Layer 4 of a small transformer language model trained on English Wikipedia (10 layers, counted from 0, width 96).
Take only the direct path to the model's output, skipping the later layers: a vector added to the residual stream pushes a token's score in proportion to its dot product with that token's output vector.

Output vectors of the tokens that the questions are about. A number n stands for n times 0.018.
"|---": -4 43 -14 11 9 35 -17 -31 -2 -70 -17 20 35 -34 -7 40 -57 22 39 -44 11 31 -13 -28 -18 -54 18 -27 -22 24 41 3 20 20 41 -4 -54 -55 12 -39 -44 -16 3 18 29 31 38 -18 -19 -13 49 24 20 -44 -25 58 96 -72 -41 -29 38 35 26 -21 10 32 46 19 -46 19 -30 -67 -30 28 13 19 -21 -37 19 -44 -19 56 -36 -52 -29 -3 78 47 -39 63 -31 12 -26 53 -19 23
"differ": -13 -8 12 8 -24 -6 -2 -23 -7 -17 3 -6 23 -3 -9 10 -31 22 50 3 -1 19 24 60 -50 -34 15 -3 -46 24 -25 7 -14 -1 27 22 -49 -23 6 -21 -36 -27 -14 13 -4 -6 15 -14 54 30 30 25 -19 -13 2 -1 0 -33 -34 -5 52 15 -29 -19 1 39 14 -1 -17 0 -18 -26 -11 -6 -16 10 17 -22 1 -21 -9 -1 -11 15 -24 9 34 41 11 31 -12 15 29 -1 22 4
"is ": 9 58 10 -27 3 -21 -1 30 33 -5 8 18 1 30 10 -15 22 34 7 4 20 8 37 -47 1 -8 -46 -6 -12 1 1 -15 -29 -12 35 -8 17 33 -30 -13 53 -1 1 -24 10 -20 23 15 -18 31 34 18 -16 -10 -34 3 -3 18 -5 8 -4 9 -21 34 10 -22 3 -34 -43 -4 24 2 -2 -16 -1 7 24 -21 -2 10 -8 8 -25 -22 -53 -34 -13 12 -26 -10 -14 -27 15 21 7 0
"resul": 0 21 -10 -16 5 -37 1 -33 5 -26 1 54 28 5 -57 -3 5 2 23 -1 15 17 15 -10 -86 4 -29 -8 -25 38 5 7 18 -30 -1 28 -35 -3 -1 -26 -11 21 0 -43 28 4 27 -8 27 -21 38 3 25 -3 -4 -6 -5 -11 -78 4 -13 43 -11 -23 -13 6 -15 -18 -34 16 1 -29 16 -11 12 -40 26 11 47 -7 0 53 -41 14 9 5 97 49 -19 30 -75 47 -7 -22 -6 55
"ft ": -76 -14 -21 13 45 12 -3 -36 -27 -29 -2 18 -6 -2 12 -16 26 -3 50 0 0 -26 13 54 10 -26 23 -8 8 44 42 -2 46 3 -24 -24 -1 -28 -9 -16 -26 -58 2 13 -11 5 37 -11 6 15 6 37 -14 -14 -17 19 28 -18 -25 -14 0 -3 -36 -19 29 32 18 -28 -29 33 20 -31 45 -9 -1 -4 18 4 51 26 -26 -18 -10 -19 29 -8 6 1 5 3 -67 -9 12 12 -8 3
"ce ": -44 20 2 35 14 -1 -12 20 9 27 -1 18 13 28 -25 17 -32 8 65 -15 -5 29 -32 62 -72 26 -7 2 20 10 12 30 22 32 26 -24 -1 8 6 -30 0 -19 -46 5 0 27 -6 8 -31 11 0 -6 17 -34 16 24 34 -52 1 -34 -10 -4 7 30 -28 -1 -1 35 27 13 -21 -35 -38 -5 -20 -10 15 -10 14 -3 10 20 17 -11 -11 -36 22 1 -13 -10 -42 -53 7 -3 1 -25
"Publ": -10 -27 8 -10 -34 43 -1 0 -8 -52 -5 11 7 -44 6 -33 -3 28 34 -10 -1 7 8 -45 -51 11 -15 -5 33 18 61 0 -1 -2 16 -7 15 -20 -19 -7 -2 -12 31 -24 33 25 -17 -30 -45 22 31 36 2 1 27 5 2 -26 16 -25 20 34 2 -10 38 49 38 44 -24 18 -17 -39 -19 1 4 28 -8 -4 -5 -23 -9 -15 -5 -50 12 -12 22 7 7 35 15 -10 -41 11 -34 -9
"met": -8 16 -10 41 -4 -7 -4 -17 -13 26 0 -5 25 -26 -21 -7 12 -24 33 7 4 -38 -4 12 -10 -44 7 4 -45 8 18 -7 6 39 -12 29 -47 -3 0 9 -5 -35 28 -19 -19 -26 -2 19 -15 32 11 5 10 -20 -3 2 2 -43 -29 7 35 -1 12 1 10 57 -7 12 5 21 17 -14 -2 13 -4 34 9 2 7 -31 -49 29 -4 5 10 -2 18 15 17 -28 -18 -21 17 -12 -15 19
"40 ": -29 1 -18 4 25 -41 0 0 7 2 -1 3 -17 10 14 4 -44 10 21 0 11 39 -21 -24 21 2 22 12 -7 0 -5 22 21 -9 9 17 -19 -19 -7 12 -23 23 -13 18 -23 31 8 -5 2 -18 -8 -9 21 -12 -8 18 9 -14 -48 -38 5 -7 -6 -20 13 4 1 24 -21 -8 16 12 -5 2 -5 -10 -20 -34 18 -9 4 4 11 -9 3 -3 19 39 18 17 -14 38 -20 -8 3 8
"Year": 34 18 10 3 -30 54 -13 -36 -3 -32 -6 19 24 -37 50 -22 -44 -27 24 -13 8 -46 49 -37 -34 2 10 16 13 9 36 -40 33 2 71 18 -10 -48 32 -25 -7 -40 30 48 57 1 -7 -3 -19 -27 29 4 45 -51 0 10 3 -42 -30 5 23 20 24 -40 7 42 0 24 -4 9 -23 -23 -26 -9 9 38 37 -40 20 -8 -27 28 -18 -54 25 12 -3 8 -10 18 -52 12 -69 19 -10 3
"own ": -21 5 -24 -9 -16 36 5 10 7 21 -2 57 8 -20 -43 45 36 36 10 -7 -32 74 -16 40 -49 4 43 -15 43 1 1 4 9 -22 5 -37 -58 5 -16 -64 -34 35 4 28 -28 -29 14 34 -30 -43 30 17 -8 -29 -16 20 6 -57 -9 -11 -7 6 -8 -29 29 35 49 15 16 -34 -93 53 -37 36 44 -10 -42 -12 -9 -45 26 25 -47 -5 -10 -41 19 5 -6 47 -10 41 -33 22 33 28
"George ": 36 10 -14 0 18 39 0 -32 -9 -27 -5 25 -32 28 24 -4 -41 -7 6 2 7 -13 -24 -33 34 -24 -18 -11 14 1 2 -6 22 13 -16 -15 11 -32 16 -9 -15 3 -7 18 12 61 8 -44 -20 -6 -9 -31 -9 13 -22 11 1 -30 16 -24 21 20 11 13 -25 33 -14 18 -28 -7 -35 -18 -30 -17 -1 -11 2 -28 26 -16 24 21 -3 -21 6 19 52 62 -14 35 -8 -1 -10 41 -9 31
"then ": 26 35 55 5 15 -4 -2 -6 19 0 -7 26 21 -17 -7 2 -32 45 29 -2 9 43 10 -3 2 -42 4 4 -5 17 2 -12 1 -36 -38 -5 -7 -18 14 9 23 -35 -13 14 3 9 39 -2 30 11 18 14 7 -35 -67 -4 -6 29 3 -22 3 9 -14 3 3 -48 11 20 -35 -7 -35 -30 15 -26 18 -26 3 28 -13 -15 -14 21 -22 4 -27 -2 38 11 -30 -14 -23 -4 -14 48 -12 9
"such ": -24 44 18 3 5 55 2 7 25 -3 -2 44 20 -25 -12 26 -52 4 15 4 -8 24 -11 2 -45 -56 38 8 -12 -3 20 7 25 33 4 14 -53 1 -31 13 -32 -24 -20 3 1 69 14 -13 -14 -61 24 56 2 -45 11 -14 1 -13 -41 16 47 31 -26 5 -24 -12 -12 -14 -18 9 -27 -48 -42 14 17 24 11 12 -3 -23 -21 -51 -19 14 -32 -39 48 30 8 63 -11 26 13 2 -46 50
"outh ": -7 8 20 -3 -3 14 4 -16 46 10 -3 28 -42 -8 -3 57 -31 1 -20 -1 24 -24 -13 2 10 -1 18 -32 -8 -21 46 -32 16 -9 11 64 -32 -40 15 22 -17 -33 48 -16 -7 6 23 10 37 -25 -16 1 -24 -25 13 15 65 -46 -12 -20 13 2 29 -31 -6 20 -6 -23 -6 14 -48 -9 -18 53 -20 12 32 43 -6 -63 -8 18 -12 -4 -33 -50 32 29 2 -18 -13 -28 10 33 15 -1

Output weights of attention head 0. The head adds the sum of these rows, row i times number i of z. A number n stands for n times 0.005.
o0: -37 -1 0 -7 35 -34 12 -11 7 -18 -3 -34 -15 27 -24 50 12 -6 -10 -24 12 0 -11 35 4 30 10 -1 -49 -5 -36 -31 -41 -31 -58 -1 -15 -27 -15 -6 -30 15 1 17 0 29 22 21 -25 -47 -41 15 12 -41 10 -10 10 10 11 25 45 -22 80 -35 0 40 -5 15 -19 -28 12 17 -18 18 10 -28 34 31 66 32 22 17 -14 6 11 -4 7 37 22 -61 12 -8 48 -57 -3 34
o1: 35 -44 18 -36 -29 11 9 4 73 9 16 -5 27 29 -12 44 46 36 -9 -15 40 37 53 -32 4 16 -51 21 28 -33 -40 -16 -6 -14 17 -9 -7 33 -11 -43 -8 27 38 3 33 16 -36 -39 15 -11 -14 34 47 -32 -7 -33 3 -40 -6 9 -9 19 21 51 -4 -2 -7 -32 -18 -3 -28 15 -5 4 -6 -15 44 -66 -14 9 5 -44 -44 -42 3 -26 -18 -22 50 38 2 -11 -39 9 -17 25
o2: 43 -26 8 23 28 4 -4 -54 17 37 -48 59 -19 10 17 25 -5 -9 -42 -3 -13 5 0 47 -50 -22 15 -50 24 -19 -21 45 -4 -3 5 -4 14 12 33 -19 15 29 2 0 -16 1 34 -34 -20 19 6 -2 51 -11 -13 32 -56 5 3 -35 2 -32 12 -7 -54 -13 -28 17 -16 -46 36 -28 14 21 12 -42 22 -19 13 19 -12 10 -40 57 -12 35 -48 -21 -14 17 22 27 17 -8 9 12
o3: -20 48 -7 -25 -72 -17 7 14 7 19 46 -25 -41 19 26 45 4 -15 76 -14 47 8 -17 -14 27 -27 -35 -38 -13 27 26 14 -20 18 -16 62 5 1 59 46 -17 -1 -19 -16 -30 -38 -15 16 -4 12 16 -28 17 -5 -38 -39 20 -16 28 -18 12 21 -33 25 -10 -39 17 10 0 20 -7 21 22 -4 10 15 13 21 -17 -30 4 -18 -53 43 -36 -26 16 -8 3 -27 31 -55 18 -37 6 11
o4: -49 5 -30 -7 9 6 79 78 -41 -45 -55 28 -23 5 -39 19 24 -34 -20 74 23 9 2 55 -22 15 9 47 -37 34 30 13 -22 39 -13 -18 -21 -23 -8 17 -51 -2 4 -12 -70 -21 4 26 10 18 -28 -35 41 8 8 31 -30 30 27 5 -29 -18 -19 -24 -6 37 -20 19 -26 -22 -41 6 22 26 9 33 23 -35 46 -10 -5 -58 13 21 29 28 -44 -24 13 -18 -7 19 -4 -47 5 32
o5: 14 -19 -9 19 -34 23 19 -17 -51 33 18 23 61 41 9 -24 -6 38 -61 -17 16 -4 37 -58 59 6 -5 -27 27 -15 -10 4 15 -1 26 -34 0 13 -52 -33 10 -4 -3 -12 42 57 -14 3 -23 18 25 -20 15 1 -59 -27 -30 10 75 46 24 11 29 35 50 -39 -3 28 32 -89 -19 -27 10 -11 -4 -37 19 -6 -11 12 -20 2 43 -35 -25 -14 -1 -31 -14 17 34 18 -37 7 -23 -63
o6: -36 55 32 31 -6 -19 20 -3 -4 12 4 24 7 3 -5 22 -16 -2 -7 66 2 34 -8 38 -17 -6 12 -21 48 -25 -15 -21 17 56 6 53 -1 -30 18 -8 8 -13 26 -4 -6 -26 -52 -10 54 -17 -5 -65 24 -28 15 -87 -4 -14 -55 33 -11 31 12 -13 -7 32 -46 -38 -28 26 -19 -33 -63 40 32 -54 16 13 50 45 22 -9 8 11 -3 25 -23 0 -32 -26 29 -28 25 -29 -40 -7
o7: -17 14 10 -17 44 -15 1 10 -13 21 10 42 -21 -42 -16 21 -26 4 12 -21 14 6 48 -3 56 17 -32 26 -77 -27 20 -20 35 -24 -27 -39 -12 13 -32 58 23 18 -22 -41 -25 16 33 -32 37 -57 28 -45 42 6 21 21 -3 34 -35 29 -22 61 10 37 -10 12 29 -2 11 -10 10 7 -16 16 -30 -3 14 -35 -12 11 12 -6 -28 -40 -31 -15 5 -27 0 -5 44 56 3 -38 -36 -20
o8: -8 -26 -3 59 -21 6 -45 -1 31 7 2 -5 24 8 45 -9 46 -51 20 39 3 18 -29 17 18 -27 3 26 -26 8 35 -11 -31 -18 23 6 29 -26 -4 4 -32 -23 -8 -9 -38 8 5 10 41 -21 15 -22 36 40 12 6 -34 35 -61 15 -16 -3 28 -44 -34 18 2 -6 -74 -16 -23 -19 16 -3 -32 -15 -7 24 1 5 -76 20 -3 51 40 10 37 35 -6 44 10 -64 20 -30 -17 8
o9: -8 16 -1 -11 -9 5 31 9 -21 -25 0 33 7 12 1 -21 -27 45 12 2 -4 6 -40 -14 -32 15 37 9 -15 12 -26 -48 -25 -30 -2 -26 -6 -1 36 -4 -26 58 -50 15 13 -9 7 4 -48 22 78 3 -10 -27 8 3 -11 -2 23 -20 17 30 -20 -30 -38 46 -27 -32 34 1 -53 26 7 -42 34 5 43 39 -63 33 -8 -5 -17 15 -10 -27 7 -16 -25 15 50 30 61 20 -50 31
o10: -5 28 -3 18 -9 6 32 -31 12 -31 4 74 -21 -16 25 -31 23 0 11 -61 14 -5 23 -4 57 56 5 33 22 13 -22 45 -14 5 22 -4 -22 -27 -48 17 26 57 -15 -11 4 -26 16 47 -8 36 -8 31 15 4 -8 -22 -34 5 -8 -76 17 -7 -4 -26 24 4 19 -13 13 -8 26 13 11 14 -7 -27 -37 -28 -54 -30 -14 -3 -6 -27 35 -13 -26 -9 -12 7 54 2 -29 -24 -52 7
o11: 17 74 -7 35 -2 13 -3 -6 10 -37 -31 -24 -17 -15 -29 25 12 13 19 15 -7 -37 -22 21 -9 -26 -1 7 -10 43 -3 -35 -15 -11 22 12 2 11 17 -3 -18 7 13 -4 13 -10 -19 -23 19 -57 27 -24 -43 -47 68 7 27 21 32 -23 -24 38 56 -30 -49 1 93 -76 -31 -30 -1 -14 -10 -28 29 -19 -18 -3 38 11 5 -23 28 34 -24 -20 18 -4 6 43 4 9 39 -63 -5 40
o12: -38 6 18 38 28 -25 -29 -21 11 36 19 -20 -15 -16 -10 49 -40 20 -21 -4 -23 59 29 -21 -69 24 -55 -14 -6 32 31 67 -5 2 31 15 -46 6 -14 7 -8 34 -6 33 -35 34 22 68 -5 -2 17 -5 5 36 6 35 40 -7 -10 -24 -6 23 -4 3 20 -8 -33 -33 -3 -12 2 18 -10 15 -45 5 -5 -8 -21 33 -28 7 30 -1 32 -17 -22 -48 -74 -20 3 0 -55 -13 0 16
o13: -2 -18 -21 -32 -14 -20 0 -39 31 1 -18 -29 14 28 -57 22 33 9 11 -2 -43 53 18 34 -25 -13 -10 -56 -40 51 15 21 -24 20 -24 34 -2 3 -63 0 -23 -5 -13 -25 -25 -34 -14 25 -18 0 35 -63 -1 -46 27 -48 4 5 -2 28 14 -3 -23 -5 8 24 57 -16 32 51 76 25 26 4 -8 24 35 26 -34 37 14 -30 53 5 -12 -2 -5 -16 60 1 -4 -3 16 -13 -52 -15
o14: -4 -11 -11 -6 -48 -6 -22 -32 -24 18 38 -33 -21 -12 60 7 12 46 -70 3 -8 -26 -7 21 -55 19 25 -52 10 -23 -14 -22 33 -30 -19 46 30 25 6 -1 -19 46 -40 -61 -13 34 21 -14 -4 -33 1 37 -12 11 -59 -18 3 38 46 -11 -16 -20 -39 31 46 55 9 -39 8 18 5 8 58 43 25 2 8 -22 26 26 -27 -30 -38 -1 12 34 -17 -1 -6 4 30 -2 -8 -26 19 22
o15: 55 35 -2 -2 -47 40 -9 -28 -2 8 39 6 3 3 -8 -30 32 43 -17 36 -3 15 23 -23 -14 -1 -24 1 5 -22 12 12 -26 17 -69 16 -3 0 19 2 -11 -22 9 26 38 -4 46 -15 33 5 -27 -3 -38 4 6 31 -31 2 -34 -14 46 -5 -6 34 -1 -27 -26 -16 -61 6 -27 -24 -12 -21 30 33 -8 -23 -2 17 -20 70 -13 5 18 -32 15 -10 20 29 -16 -18 8 -9 1 -44
o16: 43 45 -13 -47 -7 -9 -22 25 40 -4 25 21 -41 34 -46 -26 18 29 4 0 -10 -7 20 -4 51 -4 5 19 -12 13 -2 -6 28 -4 -7 -27 -57 -8 -15 9 13 17 -2 -35 -4 15 -4 -12 17 -1 5 13 7 46 -44 -6 -56 -9 -7 -22 12 23 10 -19 18 -50 47 -21 13 -20 3 9 -18 32 -13 -26 11 -34 7 42 -28 23 -15 -6 20 16 20 -13 -55 49 -31 31 15 5 -43 0
o17: -3 48 36 -44 -28 -66 16 -9 9 -27 -36 53 8 58 0 -19 4 -20 49 0 66 36 -33 6 -54 -3 -4 16 5 15 -38 2 16 22 -27 3 -18 48 -8 -18 -12 -11 -49 -54 -44 -9 32 -48 11 -8 15 9 -38 5 58 -10 -12 -12 -36 -1 -16 16 -12 0 -21 5 -12 15 59 -16 -21 -34 -14 -6 16 5 42 -18 59 20 -54 -17 7 55 -10 34 4 73 -33 20 5 -7 9 -30 34 2
o18: -9 11 21 -16 1 -26 37 -62 -3 -17 6 13 33 10 -14 30 20 1 36 31 -20 27 -9 15 3 -27 -35 27 31 38 28 -8 68 5 -50 20 -9 -5 -30 25 -18 50 -59 0 -48 5 18 8 23 -52 -33 -50 -21 -28 -15 30 12 27 12 -63 18 0 0 54 -37 21 -23 -31 -6 -6 -37 5 -9 -16 -15 -29 -19 -5 -23 -18 1 -2 -17 25 -11 42 30 23 8 37 -23 -16 81 8 -37 25
o19: -36 13 -22 -10 19 -1 -2 -3 36 40 8 3 14 5 -16 60 11 -50 -12 6 -26 -63 -7 29 -6 -50 24 -24 12 -3 41 72 20 6 13 45 -4 53 -2 -41 80 41 -13 1 2 -9 -15 8 14 -9 42 44 -23 -23 6 -37 48 -18 22 38 20 -33 -9 -6 -7 17 28 18 -41 -17 -50 -22 -1 12 -62 37 20 6 46 -21 -26 1 -15 -9 -58 -30 -7 0 -5 -17 -30 -6 -12 -12 -36 -13
o20: 0 6 -37 -1 17 9 43 8 46 -22 36 5 -42 22 21 -2 17 -7 -2 -1 -21 19 48 -3 28 0 -39 41 28 -59 19 -36 -40 3 27 -8 -22 47 30 35 -6 3 1 -9 -37 11 8 -57 10 -6 14 -44 -30 45 15 -10 15 37 -26 -28 -11 -14 33 -30 62 -20 -11 12 15 13 47 -22 10 3 -10 -8 7 15 -3 -9 19 11 -16 -88 2 1 -46 -1 23 -40 13 7 -31 -26 10 -37
o21: 5 -32 -15 -2 0 -26 10 10 23 9 -3 49 17 -9 -10 3 -2 42 -3 67 -2 -3 -3 21 -3 -17 37 11 -4 -30 20 -6 38 23 14 -9 -15 -7 -3 60 -55 -8 -21 18 -10 -11 26 51 -7 -6 21 35 -53 -26 -35 -8 -31 1 -29 -40 18 44 -30 -10 33 -11 13 -55 33 -16 5 -12 3 42 -51 -42 67 -4 23 -11 -18 -31 -11 10 -43 -18 -8 20 6 8 -40 7 34 -30 32 -21
o22: 40 53 13 -26 -38 58 40 -33 28 -34 -2 12 -4 -7 -32 39 -24 17 0 -14 -22 1 -23 -48 38 30 -25 37 1 -56 73 17 25 3 11 1 38 -34 13 -25 -8 -3 -22 -30 -2 20 30 -27 -16 -12 -20 18 -29 -8 -5 -90 -56 22 -7 52 -75 18 -26 40 -14 -8 8 -53 11 0 -30 -55 -28 27 10 7 -31 2 21 0 -31 59 -19 37 -2 -11 -21 20 67 13 7 -2 22 69 0 20
o23: -10 -20 -55 5 29 14 -28 3 -20 41 -51 -33 22 -8 45 -56 20 12 -12 1 48 -16 4 -12 24 24 -13 -35 -32 -54 -30 22 0 4 -8 -34 37 -22 -2 -8 28 32 35 48 -24 58 -1 -14 -11 9 -1 5 -55 11 18 -4 -11 4 50 -35 10 58 12 13 -26 35 10 14 -9 41 29 8 -34 -23 -11 44 -9 -10 -86 -24 -10 24 -26 30 11 -6 25 -44 -3 -44 -8 5 40 22 28 -38
o24: 19 37 48 3 -46 4 34 -21 -39 -41 39 -37 56 14 -10 26 7 -25 22 -29 27 8 29 -22 -56 -29 36 -12 40 -1 -13 -26 41 1 -34 -32 -6 4 -66 34 -6 28 34 -17 -22 -42 8 48 -4 -48 61 -7 23 54 16 -15 -28 -31 1 25 -45 54 -22 -64 28 13 39 -15 -39 24 -28 9 -37 21 17 -19 5 2 -8 -9 -33 35 -10 40 -36 22 17 -18 11 -10 -11 -1 5 -14 21 -5
o25: 43 24 -3 -9 -35 58 0 -7 21 26 10 -22 29 -36 -2 35 27 22 -23 15 9 19 -21 3 7 41 -14 -19 33 10 1 2 24 -7 -19 -20 -51 -5 39 -42 -8 -64 59 -35 18 -37 -16 -59 -20 -48 11 5 -32 58 -8 25 -22 -19 2 21 21 10 -18 -31 18 -14 46 52 -17 -35 -50 22 35 18 30 25 16 35 -7 -37 16 -76 22 -37 -1 -32 28 -5 -55 -14 38 40 -25 15 -41 23
o26: 29 57 -7 -17 10 64 -6 10 16 -40 17 75 15 1 -35 -40 20 19 6 -14 -68 -9 -26 31 -38 -17 -4 -7 -31 23 7 -45 13 -62 6 30 34 25 -24 17 -56 6 23 3 -22 27 -33 -12 -58 -15 -2 6 12 2 -16 -34 34 1 2 -32 2 39 -16 9 -17 -46 14 -19 -7 -10 9 19 6 -32 -1 16 39 -34 48 10 -17 45 -28 60 44 -26 -26 48 -43 19 18 19 26 -8 11 -39
o27: 3 -4 21 -16 7 9 16 -7 0 35 62 -11 -40 30 27 -1 -13 -69 -44 -12 8 -2 19 -13 -31 33 -58 -9 -10 -37 13 -56 -15 27 41 46 7 -3 33 19 29 -29 -10 -15 25 29 11 -5 -61 -27 -83 -3 25 -11 51 16 6 -7 21 12 65 16 23 -52 39 -39 23 21 9 -32 46 15 44 -22 -42 19 -27 0 -2 7 14 -11 41 15 -1 17 -1 -40 -17 -37 -43 22 -94 42 -16 18
o28: 0 9 49 31 23 2 9 -25 -26 -32 -27 26 -1 -5 18 -68 34 36 6 27 -13 18 34 -38 -28 28 -11 13 -43 26 -4 -35 41 -63 48 7 24 9 9 15 36 37 -42 -46 8 -10 -67 -16 5 20 4 -8 44 15 5 4 7 31 -50 -2 -29 10 6 -33 1 -8 23 13 13 -42 -14 -11 4 0 -10 -2 2 40 4 28 37 -24 -12 28 -6 -28 -53 -4 18 23 -31 -10 -16 -13 17 -26
o29: -66 -20 18 -57 3 17 2 0 28 -25 -41 -8 -44 14 5 5 -39 23 -12 -8 23 28 43 -9 -24 60 3 -11 9 -34 31 -26 12 20 23 6 -6 -12 -40 10 46 -51 28 -32 31 49 9 18 -32 10 20 0 -25 -13 -1 -22 -72 9 -8 -54 -18 -2 26 9 27 -35 -22 54 13 14 0 11 35 -28 -26 15 -10 6 28 6 -6 -24 -37 -44 0 26 -24 5 7 52 44 6 -12 68 49 -20
o30: 69 71 3 12 15 10 29 26 -1 18 3 -34 -48 28 18 14 33 42 -30 9 13 5 7 -24 -62 -49 29 -41 11 4 24 -6 -30 -17 -24 5 36 34 -18 -17 23 -34 -5 -12 17 -78 -15 22 -52 -15 -25 -5 25 13 -5 19 12 18 17 -31 -12 21 -10 45 -40 44 -25 -1 5 7 -26 13 -19 14 5 -42 -1 38 -28 -10 12 31 -32 35 -27 -17 -31 0 2 -2 -5 2 26 9 -26 -4
o31: -3 -19 -1 -22 0 22 7 11 20 14 86 2 0 44 2 -32 -45 31 19 -15 -34 15 -40 74 -5 5 -67 13 -34 -12 30 15 -4 -30 -4 -38 54 -11 8 -12 -15 -18 40 -46 -6 -24 -30 -22 8 2 -11 -27 27 22 27 -1 -18 -19 43 -4 26 15 21 6 -4 70 -19 -4 38 -24 -11 33 -8 -2 -59 28 -45 -24 -38 -8 -6 15 8 0 -34 11 10 -48 18 57 -8 -31 53 -57 33 30

Each question shows a token from some text and the vector z that the head gathered there. A number n stands for n times 0.06.

"er ": -16 7 -2 -5 -3 7 2 -18 -11 4 -8 -6 -20 -20 -21 25 0 -10 -9 -6 -8 -6 3 19 -29 14 -6 15 -24 -11 4 14
Which three tokens does it push up most, strongest first? "George ", "Year", "Publ"

"2": -7 2 -15 -9 -10 -1 3 9 -5 -5 4 7 3 -6 24 -15 -7 -1 -10 10 5 11 -4 -4 -3 -7 0 -18 -1 4 -8 4
Pushed up most: "ft "

"the ": 15 3 -11 2 4 -16 8 -5 6 -1 -8 12 4 5 -6 1 -14 -7 6 0 -13 7 -26 -2 3 -8 -9 -13 15 6 1 -15
Pushed down most: "George "

"'": -22 2 3 -43 -72 8 -20 18 15 -33 -15 13 25 -18 -36 14 6 -11 -37 16 29 -3 -3 14 -26 -15 -31 22 -4 19 -24 -9
Pushed down most: "own "

"Mc": 0 9 -5 2 5 8 2 2 -1 1 0 0 4 -18 4 7 10 -8 5 -10 5 2 19 2 -2 6 8 -7 -2 10 -4 -6
Pushed down most: "met"

"fic": 2 -4 3 -4 -1 -4 19 0 3 3 1 8 -2 -11 2 6 3 -4 12 0 -10 10 13 -12 9 10 5 -10 0 6 11 -9
Which three tokens does it push up most, strongest first? "such ", "resul", "own "

"h": 4 8 1 20 -13 -7 0 -4 6 16 -3 9 5 -5 6 3 -10 -14 23 11 -12 12 7 2 19 -8 -19 -5 4 11 12 5
Which two tokens does it push up most, strongest first? "outh ", "such "

"itt": 2 0 -2 5 -10 -3 -2 7 3 4 5 1 -10 -4 -3 -3 1 5 -7 14 5 5 4 13 3 -4 4 -2 4 9 7 4
Pushed up most: "is "

"\"": 2 -1 -8 1 -8 -17 4 2 13 22 -6 26 -8 -3 -7 14 13 18 -5 -9 -16 10 -6 5 22 15 15 -10 15 2 6 -11
Which two tokens does it push up most, strongest first? "resul", "such "

"Pol": -4 5 -8 3 3 14 -10 5 -16 14 -2 -4 -3 -3 -2 5 -3 -13 2 0 5 21 -6 -5 8 0 0 -3 -4 -18 14 7
Pushed down most: "resul"

"ve ": -9 -5 5 -5 -27 -6 -6 1 -2 -6 -3 6 9 -2 -8 10 -2 -1 -4 5 3 -8 -2 4 -8 -1 -3 1 0 10 -6 -3
Which two tokens does it push up most, strongest first? "|---", "Year"

"ch": -10 -1 -2 -2 -7 1 -3 -13 -7 -9 1 -20 -2 -15 -3 12 2 -16 -8 0 -8 -8 2 7 -10 13 -4 14 -3 1 1 5
Which three tokens does it push up most, strongest first? "Year", "Publ", "George "

"but ": 14 -6 8 -7 9 0 17 -5 17 4 -12 17 -2 14 -8 8 -9 8 2 13 -35 1 9 8 -12 14 -1 -18 -28 -2 -19 -9
Which two tokens does it push up most, strongest first? "such ", "differ"

"7": 28 19 15 -10 -3 -7 14 -2 1 -6 8 -9 -1 17 13 -1 -3 -15 3 -34 -4 5 12 -1 -11 -31 -3 0 8 19 4 -5
Pushed down most: "|---"

"s ": 3 8 6 -8 -13 21 -16 -13 -21 6 9 -21 -12 -19 -2 12 9 -8 -25 9 -6 -28 -20 -6 2 12 -25 16 -21 -5 -3 -4
Pushed up most: "Year"

"ati": -9 -4 0 11 -13 -8 10 -10 7 8 -18 1 -19 0 5 1 -1 9 10 3 -3 -7 1 -13 28 -6 -7 -23 2 0 7 2
Pushed down most: "40 "

"The ": 12 -6 3 -4 0 2 4 -4 -7 14 -1 0 -1 -1 0 6 0 0 4 4 -8 8 -1 2 -1 7 4 0 -5 1 1 5
Which three tokens does it push up most, strongest first? "own ", "such ", "differ"

"ic": 5 4 4 3 -12 2 2 2 -5 0 1 6 4 -11 -5 1 4 -4 -5 6 2 2 7 5 -1 -4 -1 4 -4 9 12 -8
Pushed up most: "is "

"D": 1 6 -6 0 -1 13 -12 3 -11 12 3 -3 -1 -5 0 5 4 -14 -3 -2 2 12 -3 -1 7 2 -2 -7 4 -10 12 15
Which three tokens does it push up most, strongest first? "own ", "is ", "Publ"

"==": -5 3 -4 3 -5 8 5 0 -10 11 -5 1 -9 2 8 9 -8 0 1 1 0 15 8 -7 1 3 1 -4 -4 -7 4 -6
Pushed down most: "40 "

"0": -3 9 -16 -7 -5 1 4 11 -6 -5 -1 7 2 1 25 -16 -9 -4 -4 7 -1 15 -7 -3 0 -6 2 -20 2 -1 2 6
Pushed down most: "George "

"\" ": 19 -12 -6 -13 23 -3 -2 15 9 -2 -2 -14 10 16 -4 0 5 -7 20 18 3 31 -17 -8 0 2 14 -16 -1 14 6 -11
Pushed up most: "ft "

"8 ": 22 3 15 -11 4 -11 11 4 8 -8 13 -5 7 7 9 -8 -4 -13 -6 -13 7 5 5 -12 -9 -23 -1 1 6 18 -6 -9
Which three tokens does it push up most, strongest first? "40 ", "ft ", "resul"

"own": -5 -14 -2 -9 11 -23 36 -6 5 -8 6 17 -14 -19 7 -13 13 27 -11 13 -26 3 7 -6 -12 24 5 -47 -13 -11 -13 -13
Pushed up most: "such "

"pro": -7 -9 -10 -20 -13 0 26 0 0 -6 14 15 -12 -11 7 4 15 2 12 -7 4 21 26 -10 2 15 16 -24 1 2 0 -9
Which two tokens does it push up most, strongest first? "such ", "resul"

"o": 19 22 29 0 -12 9 13 1 -3 1 -5 -7 1 -23 -11 6 8 -13 -22 14 -22 9 -7 19 26 -13 -36 -18 13 -18 27 17
Which two tokens does it push up most, strongest first? "own ", "is "

"first ": 9 -18 -8 -20 -6 -7 10 -1 25 1 -9 9 -3 17 -20 -7 -11 -2 -1 5 -6 -5 -10 10 0 1 -19 -10 -9 -15 9 -13
Pushed up most: "met"

"Cup ": -6 4 15 0 -26 -7 11 -7 11 -2 -7 5 7 -1 -5 3 1 5 12 -9 -10 -21 14 -5 2 12 8 2 7 -2 3 -18
Pushed down most: "ft "

"F": 13 -6 -7 0 4 6 6 -5 -18 4 -1 -9 1 1 -3 9 -9 -2 9 6 -8 7 -1 4 -2 -3 -5 -4 -3 -4 10 -2
Pushed up most: "ce "

"min": -35 4 -6 33 11 -8 17 -23 11 8 4 4 -8 1 -7 23 1 25 18 -12 -13 -15 6 2 33 19 0 -39 4 1 -11 17
Pushed up most: "differ"

"ition ": -19 2 10 30 -3 -23 18 -7 0 16 -20 13 -9 12 -4 -1 13 39 6 -4 -35 -17 0 15 36 14 11 -35 3 2 13 -28
Which three tokens does it push up most, strongest first? "resul", "such ", "differ"

"8": 27 8 14 -10 8 -14 13 5 1 -9 18 -9 11 10 10 -9 0 -12 -9 -21 7 3 4 -8 -9 -24 -5 -4 3 15 -5 -14
Pushed down most: "|---"